Layer 5 of a small transformer language model trained on English Wikipedia (13 layers, counted from 0, width 64).
A neuron's activation on a vector x is SiLU(gate . x) times (in . x), where the dot is the dot product.

Input weights of the MLP neurons that the questions are about. A number n stands for (n - 500) times 0.0014.
n10 gate: 498 509 467 328 614 450 453 374 303 436 776 499 384 442 550 417 514 607 740 496 470 175 524 651 339 432 605 420 417 605 507 370 503 634 220 222 472 576 454 645 557 400 448 261 576 524 562 570 449 550 736 560 201 734 432 545 505 559 811 640 456 632 695 433
n23 gate: 499 309 471 411 562 602 520 659 575 438 411 543 558 463 388 539 358 400 706 427 755 498 367 284 380 522 347 584 593 479 629 519 532 535 486 504 605 649 326 582 630 414 312 565 347 602 610 744 395 630 520 162 460 339 370 492 687 556 465 409 653 602 229 534
n34 gate: 589 526 600 619 610 736 414 556 273 430 577 305 377 259 461 596 670 453 487 600 470 340 148 553 440 489 649 412 332 637 579 646 789 561 614 573 493 411 585 336 369 500 443 326 532 267 628 591 626 484 709 319 486 483 477 574 709 395 747 663 591 833 579 445
n60 gate: 680 426 570 498 746 494 559 607 566 534 349 782 340 495 603 193 711 87 430 386 723 544 676 303 750 370 564 414 339 576 361 449 780 557 520 87 353 327 434 595 485 697 611 411 484 370 492 562 26 576 245 467 402 402 627 504 561 590 576 850 860 312 363 780
n62 gate: 602 842 586 490 769 428 494 683 350 748 594 550 527 688 555 564 430 467 507 280 524 228 665 503 312 575 672 140 628 402 241 203 422 561 467 229 341 376 498 665 343 525 547 328 669 532 333 495 530 371 586 695 619 612 417 575 726 298 432 411 486 439 598 520
n94 gate: 518 452 846 674 565 650 337 231 475 253 511 429 254 360 352 337 604 281 681 628 404 393 729 534 481 704 502 406 856 605 373 644 395 504 220 775 718 659 438 623 324 708 443 817 274 656 754 582 278 275 598 437 129 497 496 509 822 417 529 344 540 466 477 593
n96 gate: 350 260 537 693 720 316 328 302 652 481 386 550 568 161 369 501 498 610 511 459 597 234 608 363 838 475 409 495 374 303 323 618 347 502 637 452 591 521 442 448 402 638 609 866 452 845 604 428 598 762 661 137 393 488 803 530 497 403 688 478 672 688 157 498
n106 gate: 695 490 384 597 468 471 465 504 245 514 885 468 109 453 419 720 284 557 504 334 597 551 463 257 690 393 772 507 336 608 485 560 250 676 263 713 368 562 758 454 786 264 863 697 465 750 694 390 591 115 222 259 395 531 516 395 507 462 414 381 832 404 670 477
n165 gate: 651 605 448 669 553 480 345 551 472 484 750 414 384 592 391 616 462 545 467 447 379 401 572 399 462 407 354 551 508 393 367 428 451 793 363 380 482 515 406 388 734 563 596 441 691 566 576 773 421 451 95 462 431 570 404 656 433 649 508 488 391 336 614 433
n177 gate: 376 429 555 404 374 465 576 405 523 266 567 644 467 353 328 339 698 365 612 686 424 623 533 636 709 536 541 424 680 470 534 473 437 633 491 747 468 579 367 598 406 456 542 461 232 467 455 211 389 812 455 666 524 727 647 409 295 506 516 455 764 512 487 572
n222 gate: 381 829 597 574 614 306 753 438 551 322 365 489 420 619 350 428 550 603 775 388 271 388 538 359 407 649 282 748 278 619 383 449 404 546 427 412 412 428 268 593 629 422 642 580 586 622 478 538 289 475 612 360 448 470 686 388 390 514 575 747 527 418 621 719
n224 gate: 263 598 441 611 635 340 527 609 376 673 465 374 552 396 573 509 643 701 473 646 442 386 193 613 395 775 331 683 360 503 647 483 528 662 228 324 606 294 540 600 495 550 576 524 457 439 387 372 347 607 513 247 449 701 366 514 604 660 452 726 446 736 273 481
n225 gate: 676 522 476 280 510 499 411 480 259 342 363 514 421 639 126 606 427 358 428 379 683 910 663 567 779 472 611 495 579 509 483 705 386 732 797 600 574 335 277 651 537 432 480 547 288 420 436 643 309 189 547 475 561 412 485 755 476 298 503 567 646 577 385 204
n229 gate: 441 525 558 671 565 558 514 366 429 373 476 303 396 374 531 388 500 579 381 611 552 523 549 475 458 751 376 512 764 431 351 396 637 445 446 631 520 463 243 361 612 431 461 419 520 624 413 459 527 505 480 559 492 548 483 253 544 528 651 458 385 565 422 574
n238 gate: 489 456 932 502 481 348 671 555 702 615 604 725 511 601 613 608 635 497 513 651 665 543 275 284 603 314 521 385 266 433 775 193 330 285 320 340 740 537 438 435 761 349 480 507 314 112 653 748 458 404 447 389 267 495 452 599 607 496 610 389 944 305 433 741
n248 gate: 384 310 273 503 411 586 739 472 475 362 433 419 343 423 480 513 626 346 718 526 456 741 792 450 445 317 101 532 438 303 568 558 669 544 722 464 534 537 409 708 402 639 478 563 494 277 418 416 452 751 404 506 768 605 330 531 596 501 483 344 497 610 399 385
n10 in: 372 775 572 582 629 486 550 411 396 483 641 393 506 477 423 757 472 757 648 322 250 285 640 533 289 519 559 580 675 532 748 215 501 532 368 460 407 874 415 357 637 524 210 428 274 284 591 489 499 651 539 660 623 543 546 532 481 536 641 351 459 320 381 709
n23 in: 312 460 475 473 423 613 633 340 566 366 485 433 513 484 602 360 567 439 699 761 495 470 285 566 426 435 423 528 683 561 535 732 395 462 589 578 711 446 365 610 508 241 447 719 285 555 785 516 271 421 588 494 587 467 509 446 524 320 472 565 429 436 558 555
n34 in: 494 641 197 606 683 483 479 652 312 603 541 453 515 694 475 551 549 607 421 473 479 453 734 284 512 744 430 604 453 548 250 132 451 602 610 357 782 472 432 339 656 603 496 565 655 157 506 524 553 607 465 314 503 458 358 458 342 538 716 388 440 562 421 570
n60 in: 445 294 228 440 706 525 326 812 481 360 383 561 603 617 254 367 437 213 508 667 502 593 489 469 617 688 489 482 719 803 483 526 691 441 642 439 176 409 460 190 475 676 698 560 462 559 384 613 488 548 587 658 654 365 672 433 536 637 672 611 688 526 327 466
n62 in: 536 666 726 393 418 292 562 606 232 686 495 302 450 456 435 582 435 417 337 344 414 440 542 547 493 575 636 555 551 458 337 129 420 665 654 389 536 542 573 719 332 522 373 514 565 657 487 516 606 387 531 442 452 474 335 538 649 524 409 540 477 513 496 527
n94 in: 515 307 534 553 358 379 360 301 234 599 792 200 497 719 972 833 568 379 592 643 477 305 329 684 423 613 535 656 503 479 656 649 448 477 542 503 511 299 197 493 603 562 371 790 541 372 582 566 484 540 143 310 316 395 482 278 439 630 278 651 755 313 627 664
n96 in: 747 516 722 736 500 176 79 391 530 584 638 401 535 424 391 337 336 832 514 552 584 90 476 528 712 888 438 224 367 605 365 268 515 621 409 555 419 632 583 492 459 481 488 593 471 708 525 766 626 234 618 331 316 614 553 349 482 528 580 495 436 485 561 285
n106 in: 793 372 462 402 465 331 621 546 477 599 309 645 301 556 197 736 456 512 593 600 495 391 259 447 509 355 483 284 366 665 214 622 520 622 537 525 213 430 808 316 468 313 698 486 357 674 558 612 553 444 490 375 473 677 743 400 435 611 390 532 637 481 368 599
n165 in: 801 640 615 751 477 441 499 675 498 632 551 574 351 496 402 618 569 713 464 504 403 485 621 591 395 450 400 407 453 518 429 383 586 793 386 245 571 588 524 434 540 520 589 447 593 621 302 661 532 369 192 430 492 519 414 636 432 450 484 447 467 352 641 331
n177 in: 430 382 483 370 476 486 599 517 588 423 519 529 410 257 467 381 646 369 541 522 445 605 633 418 624 526 534 365 649 352 438 545 430 420 377 702 476 564 437 613 582 577 643 471 320 358 441 377 488 681 485 695 635 512 596 229 242 620 670 584 555 397 393 588
n222 in: 287 494 433 529 554 704 356 684 713 358 432 429 571 460 490 635 492 234 632 445 485 538 637 435 288 623 395 356 630 605 460 499 441 437 490 358 626 589 498 739 437 667 351 475 579 257 935 670 422 546 589 316 485 350 630 545 374 320 482 538 288 436 686 575
n224 in: 585 566 604 487 616 715 362 485 351 557 406 371 349 607 364 558 424 712 377 553 574 556 344 364 515 546 469 470 354 574 506 295 340 704 379 474 512 383 568 502 607 327 665 459 688 550 560 697 646 387 726 400 564 524 356 488 277 606 298 577 629 428 352 651
n225 in: 231 532 424 487 640 596 662 356 355 729 232 346 416 356 460 340 547 656 420 571 461 732 716 444 727 611 379 582 524 406 463 444 542 303 595 562 354 487 480 342 736 467 619 356 465 600 505 500 519 513 662 360 551 565 628 361 743 351 555 672 621 388 562 322
n229 in: 548 409 544 548 432 515 466 544 510 380 423 413 338 635 402 535 544 447 534 425 489 588 407 574 513 281 481 505 473 526 565 521 375 630 359 646 751 390 669 548 562 400 457 480 411 600 640 729 493 432 289 552 468 533 260 683 641 435 531 719 485 498 603 320
n238 in: 412 418 744 729 668 448 497 603 374 471 502 514 649 281 291 502 606 563 572 302 675 409 433 492 698 622 275 470 766 432 529 153 619 484 672 367 529 620 327 540 729 562 695 522 374 397 476 722 562 789 452 443 581 483 651 508 828 381 496 118 646 337 339 353
n248 in: 603 511 507 464 504 521 746 530 646 804 619 379 542 605 537 563 461 419 690 314 495 629 507 516 449 406 420 593 419 699 548 594 477 469 630 260 465 482 453 399 662 462 367 307 672 335 263 341 415 508 661 542 516 637 402 356 429 512 509 263 575 586 605 333

Each question shows a token from some text and the vector x that enters the MLP there. A number n stands for (n - 500) times 0.0057.

"-": 501 424 510 355 470 382 562 643 446 512 627 561 664 583 462 473 782 528 218 531 484 523 548 290 216 398 455 687 360 435 662 288 651 648 555 797 605 611 423 485 425 544 516 313 477 619 678 443 475 341 539 603 474 466 611 215 448 395 645 480 634 545 339 314
Which three neurons fire most, strongest first? n177, n94, n34

" On": 526 449 539 382 469 426 508 679 419 554 593 326 680 617 423 425 621 544 301 482 582 561 571 335 199 305 410 695 482 657 513 272 630 688 613 726 640 568 399 465 543 571 630 270 357 626 661 519 573 405 520 507 545 379 642 278 487 306 649 583 397 583 315 410
Which of these neurons fires most? n34

" extra": 568 382 503 416 484 342 624 568 504 713 587 469 761 577 498 318 703 550 298 467 423 635 576 396 210 385 259 608 478 603 516 282 643 537 596 764 538 406 441 578 470 511 573 406 502 656 591 498 489 390 393 404 641 585 613 311 454 309 739 529 548 598 290 316
Which of these neurons fires most? n248

" |": 448 388 647 385 549 393 491 805 426 615 606 474 702 485 516 371 582 495 268 572 443 585 566 374 223 371 445 528 423 537 574 385 665 727 508 750 596 512 354 599 518 465 615 405 538 639 685 663 501 363 411 560 408 557 734 187 318 295 533 493 450 579 338 360
Which neuron fires most, and how strongly? n165, at about 0.25

" K": 491 318 591 466 418 395 572 572 532 695 500 584 659 618 380 397 651 456 389 525 514 496 637 469 101 370 385 624 478 502 557 295 578 679 456 717 530 568 354 599 625 479 708 316 470 626 584 593 625 273 435 557 573 487 664 230 437 434 600 508 471 687 311 232
Which neuron fires most, and how strongly? n94, at about 0.42

"8": 501 337 684 437 600 498 453 610 594 552 592 473 725 515 628 410 717 501 214 482 364 539 617 369 160 349 412 610 373 502 468 306 634 637 552 809 566 471 375 659 464 526 554 391 464 668 592 475 551 360 414 487 647 625 663 233 377 452 487 527 529 574 386 202
Which three neurons fire most, strongest first? n10, n177, n106

"h": 442 424 590 416 448 459 596 491 553 576 628 541 650 574 535 438 715 459 348 511 442 542 596 393 179 423 366 614 386 539 443 282 656 678 540 773 552 581 351 645 468 611 548 210 418 692 685 660 571 240 491 636 551 413 596 298 422 476 495 492 492 560 280 255
Which of these neurons fires most? n229

" Man": 591 302 662 366 410 518 579 492 454 678 544 484 682 635 551 304 637 478 342 544 499 652 593 483 90 434 339 634 571 535 401 331 632 677 554 649 636 604 424 496 503 522 514 341 453 678 676 535 557 308 427 491 600 419 700 203 357 394 695 491 418 571 335 332
Which neuron fires most, and how strongly? n23, at about 0.22

" Fo": 631 356 455 582 476 428 510 497 522 732 538 535 673 653 531 384 610 536 376 499 410 487 646 467 245 332 344 592 518 526 627 284 640 712 551 721 583 655 410 602 554 528 566 321 385 579 595 554 473 365 532 399 597 367 614 155 448 387 739 402 558 577 312 174
Which two neurons fire most, strongest first? n248, n94

" is": 477 539 424 495 518 430 387 631 457 630 639 407 702 605 586 528 714 383 270 528 520 595 475 391 235 436 440 546 291 404 391 339 689 743 539 773 570 498 406 556 495 587 490 389 378 618 699 703 494 223 430 561 563 401 588 144 457 345 543 517 610 613 398 449
Which neuron fires most, and how strongly? n34, at about 0.83

" game": 472 385 495 424 350 437 505 484 656 668 637 500 794 602 599 462 662 519 322 459 565 535 462 345 270 378 244 603 454 641 432 356 599 677 605 738 609 469 430 536 506 516 602 405 340 691 574 573 498 250 488 497 578 481 668 195 530 382 669 498 536 491 329 247
Which of these neurons fires most? n23

" ": 477 486 531 438 417 415 544 598 471 531 604 524 745 670 483 337 720 547 220 475 424 563 604 308 143 347 455 599 506 445 615 302 692 675 487 724 485 548 387 551 452 457 603 544 581 621 651 590 563 289 369 588 500 557 613 235 417 379 581 450 525 644 339 237
Which three neurons fire most, strongest first? n165, n94, n229

" Abdul": 579 409 624 428 440 420 605 545 506 620 587 501 607 613 359 470 585 459 428 487 471 583 596 409 124 438 404 642 428 561 519 237 567 680 566 776 611 680 293 530 567 561 582 204 410 641 654 557 577 299 587 557 607 422 711 284 337 380 525 558 526 514 299 314
Which two neurons fire most, strongest first? n225, n94

" ×": 484 355 611 416 594 356 488 604 443 646 519 482 730 582 386 409 737 500 236 368 461 565 576 347 94 388 364 591 520 545 662 363 661 687 558 817 587 496 424 634 511 427 641 349 482 586 659 561 437 375 457 480 561 493 687 268 408 397 591 557 554 547 361 356
Which two neurons fire most, strongest first? n225, n94

" SWE": 326 425 666 423 476 355 466 532 480 569 511 480 747 582 442 377 577 562 339 514 439 617 649 391 190 414 405 571 484 524 506 257 639 666 510 780 682 501 288 636 526 393 684 392 426 676 655 634 553 334 477 594 533 525 768 241 428 465 525 494 605 549 335 206
Which two neurons fire most, strongest first? n225, n177

"|": 523 484 560 346 595 497 426 681 413 648 623 515 546 495 540 489 694 488 233 577 554 548 502 408 211 336 370 646 330 587 445 281 621 680 516 755 574 627 355 584 522 497 644 245 532 527 661 511 561 371 484 568 396 598 683 191 439 323 504 660 614 560 398 284
Which neuron fires most, and how strongly? n34, at about 0.66

" M": 502 362 617 443 391 480 457 588 564 726 505 534 637 586 496 357 678 419 275 506 465 635 637 488 92 379 280 707 419 439 530 308 532 623 519 654 521 597 376 596 617 565 605 363 483 692 615 571 650 275 465 597 514 492 570 217 393 486 634 551 502 578 330 284
Which three neurons fire most, strongest first? n165, n229, n94

" Ha": 580 450 572 462 493 531 550 529 547 633 540 484 612 575 416 378 672 484 372 541 431 575 647 470 132 422 396 692 389 550 463 255 690 698 499 726 469 722 415 498 529 544 620 271 375 639 686 540 525 206 504 475 575 434 647 237 443 360 567 570 434 673 360 256
Which neuron fires most, and how strongly? n165, at about 0.25

" on": 473 494 598 335 489 327 465 721 466 612 519 343 764 535 477 446 685 583 357 433 484 533 582 267 181 404 512 569 435 594 584 323 674 658 573 848 623 439 326 502 535 490 709 339 450 575 618 549 560 367 461 526 545 474 583 231 448 304 548 570 457 606 325 467
Which of these neurons fires most? n34

" W": 536 361 554 424 376 507 533 525 584 758 462 459 626 641 453 441 704 460 329 490 444 497 614 434 61 385 362 728 426 481 485 335 649 671 595 700 582 588 387 584 515 551 642 368 455 527 607 607 528 355 482 610 512 456 684 198 401 381 659 537 453 590 363 270
Which of these neurons fires most? n248

" Mah": 563 367 633 419 437 506 552 472 505 608 496 469 622 660 478 392 590 536 409 477 549 593 592 440 158 411 317 605 476 544 350 306 602 797 502 725 599 594 372 545 580 631 537 249 458 652 700 571 590 281 533 519 608 300 680 259 369 364 632 547 431 650 297 344
Which neuron fires most, and how strongly? n229, at about 0.42

"9": 561 350 731 424 586 442 451 639 510 553 563 501 766 520 526 354 733 540 271 589 411 548 623 353 175 371 382 574 498 497 453 326 691 622 546 778 576 396 359 552 443 466 570 465 513 604 656 474 524 375 391 511 661 615 717 248 396 398 522 522 484 573 324 199
Which neuron fires most, and how strongly? n177, at about 0.38

"\n": 539 548 583 345 606 324 474 614 445 587 597 461 739 568 465 347 690 501 360 501 432 582 420 412 268 290 364 572 421 523 570 316 638 714 524 778 728 531 377 550 501 516 620 398 498 532 635 630 507 341 386 567 539 666 638 165 380 363 421 442 549 704 360 320
Which two neurons fire most, strongest first? n224, n238

"s": 516 551 606 456 473 449 515 500 522 613 618 552 701 549 570 422 728 438 331 451 451 620 515 414 174 422 372 604 471 553 633 337 683 680 546 709 569 468 343 507 339 584 570 238 481 663 763 669 557 289 493 545 538 421 662 214 351 452 581 409 450 463 286 301
Which three neurons fire most, strongest first? n106, n165, n94

"3": 519 388 748 449 501 439 510 631 490 497 574 517 781 563 566 413 709 559 323 493 449 489 622 276 214 368 412 578 468 594 489 309 674 667 571 798 549 408 351 665 466 474 556 435 424 639 597 489 506 375 414 591 580 568 696 249 377 430 446 503 485 598 315 140
Which of these neurons fires most? n177

"As": 596 467 519 542 545 450 456 643 379 530 538 431 618 582 549 162 580 440 307 637 480 646 502 468 148 375 401 620 410 562 402 241 664 685 564 701 571 537 447 605 557 668 670 319 488 670 759 495 556 265 519 428 551 396 682 195 545 375 560 541 506 540 333 421
Which neuron fires most, and how strongly? n60, at about 0.73

" his": 481 585 504 496 450 478 472 633 539 605 568 373 689 663 449 471 714 506 328 512 367 528 480 302 170 427 379 483 499 634 574 215 571 656 579 757 575 511 435 544 485 515 481 234 402 663 720 515 606 412 520 502 560 557 687 304 405 293 615 557 675 555 327 251
Which two neurons fire most, strongest first? n34, n94

"b": 483 359 557 467 604 323 509 521 495 680 570 558 733 538 583 362 773 462 297 522 470 535 667 394 183 362 331 623 470 486 557 299 700 671 518 716 560 508 379 672 446 523 526 291 396 719 635 640 571 396 493 586 491 379 513 314 393 509 544 495 466 530 296 282
Which neuron fires most, and how strongly? n106, at about 0.23

" the": 472 483 527 382 484 480 461 784 466 666 534 416 685 606 500 451 734 495 322 506 393 612 582 328 182 474 343 538 437 580 539 248 623 605 479 759 518 475 522 544 544 581 534 253 465 660 663 506 575 435 455 482 532 530 696 261 327 291 525 571 664 572 337 311
Which neuron fires most, and how strongly? n224, at about 0.3

"um": 500 316 546 521 608 501 466 501 485 643 626 605 760 594 588 385 613 547 343 593 473 534 600 433 156 345 436 616 478 451 523 334 645 675 480 806 584 581 443 510 390 539 658 220 451 675 610 582 460 288 488 487 575 487 578 208 435 423 526 555 451 507 260 305
Which neuron fires most, and how strongly? n222, at about 0.16

"6": 527 371 730 390 555 403 444 615 531 533 574 495 729 529 539 383 708 591 275 550 388 531 638 364 211 345 378 547 460 495 447 330 703 650 533 789 592 387 353 654 462 484 549 483 499 597 659 502 513 391 403 534 669 591 722 254 396 436 534 501 529 590 283 161
Which three neurons fire most, strongest first? n177, n96, n10

":": 537 364 514 403 625 393 524 654 508 477 620 507 662 538 545 486 678 468 344 419 446 529 540 355 125 409 357 614 339 488 579 392 653 760 561 765 616 516 408 649 424 476 592 337 480 612 686 616 550 272 440 507 490 543 750 137 458 350 521 622 529 517 325 413
Which of these neurons fires most? n222

" Racing": 463 360 571 440 434 434 528 510 577 743 570 567 806 580 496 407 569 578 354 445 537 554 551 423 153 352 385 640 566 633 516 316 573 689 511 721 634 515 338 571 501 410 664 336 434 673 577 558 482 316 524 437 527 598 679 154 437 447 658 441 480 458 326 278
Which of these neurons fires most? n23

"R": 501 275 647 519 458 463 521 507 438 687 501 566 727 554 530 328 710 472 339 544 393 542 541 484 130 415 381 665 495 453 497 302 682 653 532 689 606 457 387 564 468 508 638 328 510 608 726 597 565 326 504 529 530 529 693 178 441 502 603 435 561 516 303 216
Which of these neurons fires most? n10

"1": 548 463 690 419 594 465 450 656 536 481 584 517 680 513 560 389 740 544 232 512 386 530 622 285 167 300 420 616 475 650 428 250 677 633 510 789 563 474 374 669 391 511 576 414 474 658 698 465 567 365 496 478 571 581 600 257 381 412 469 520 447 596 404 228
Which of these neurons fires most? n62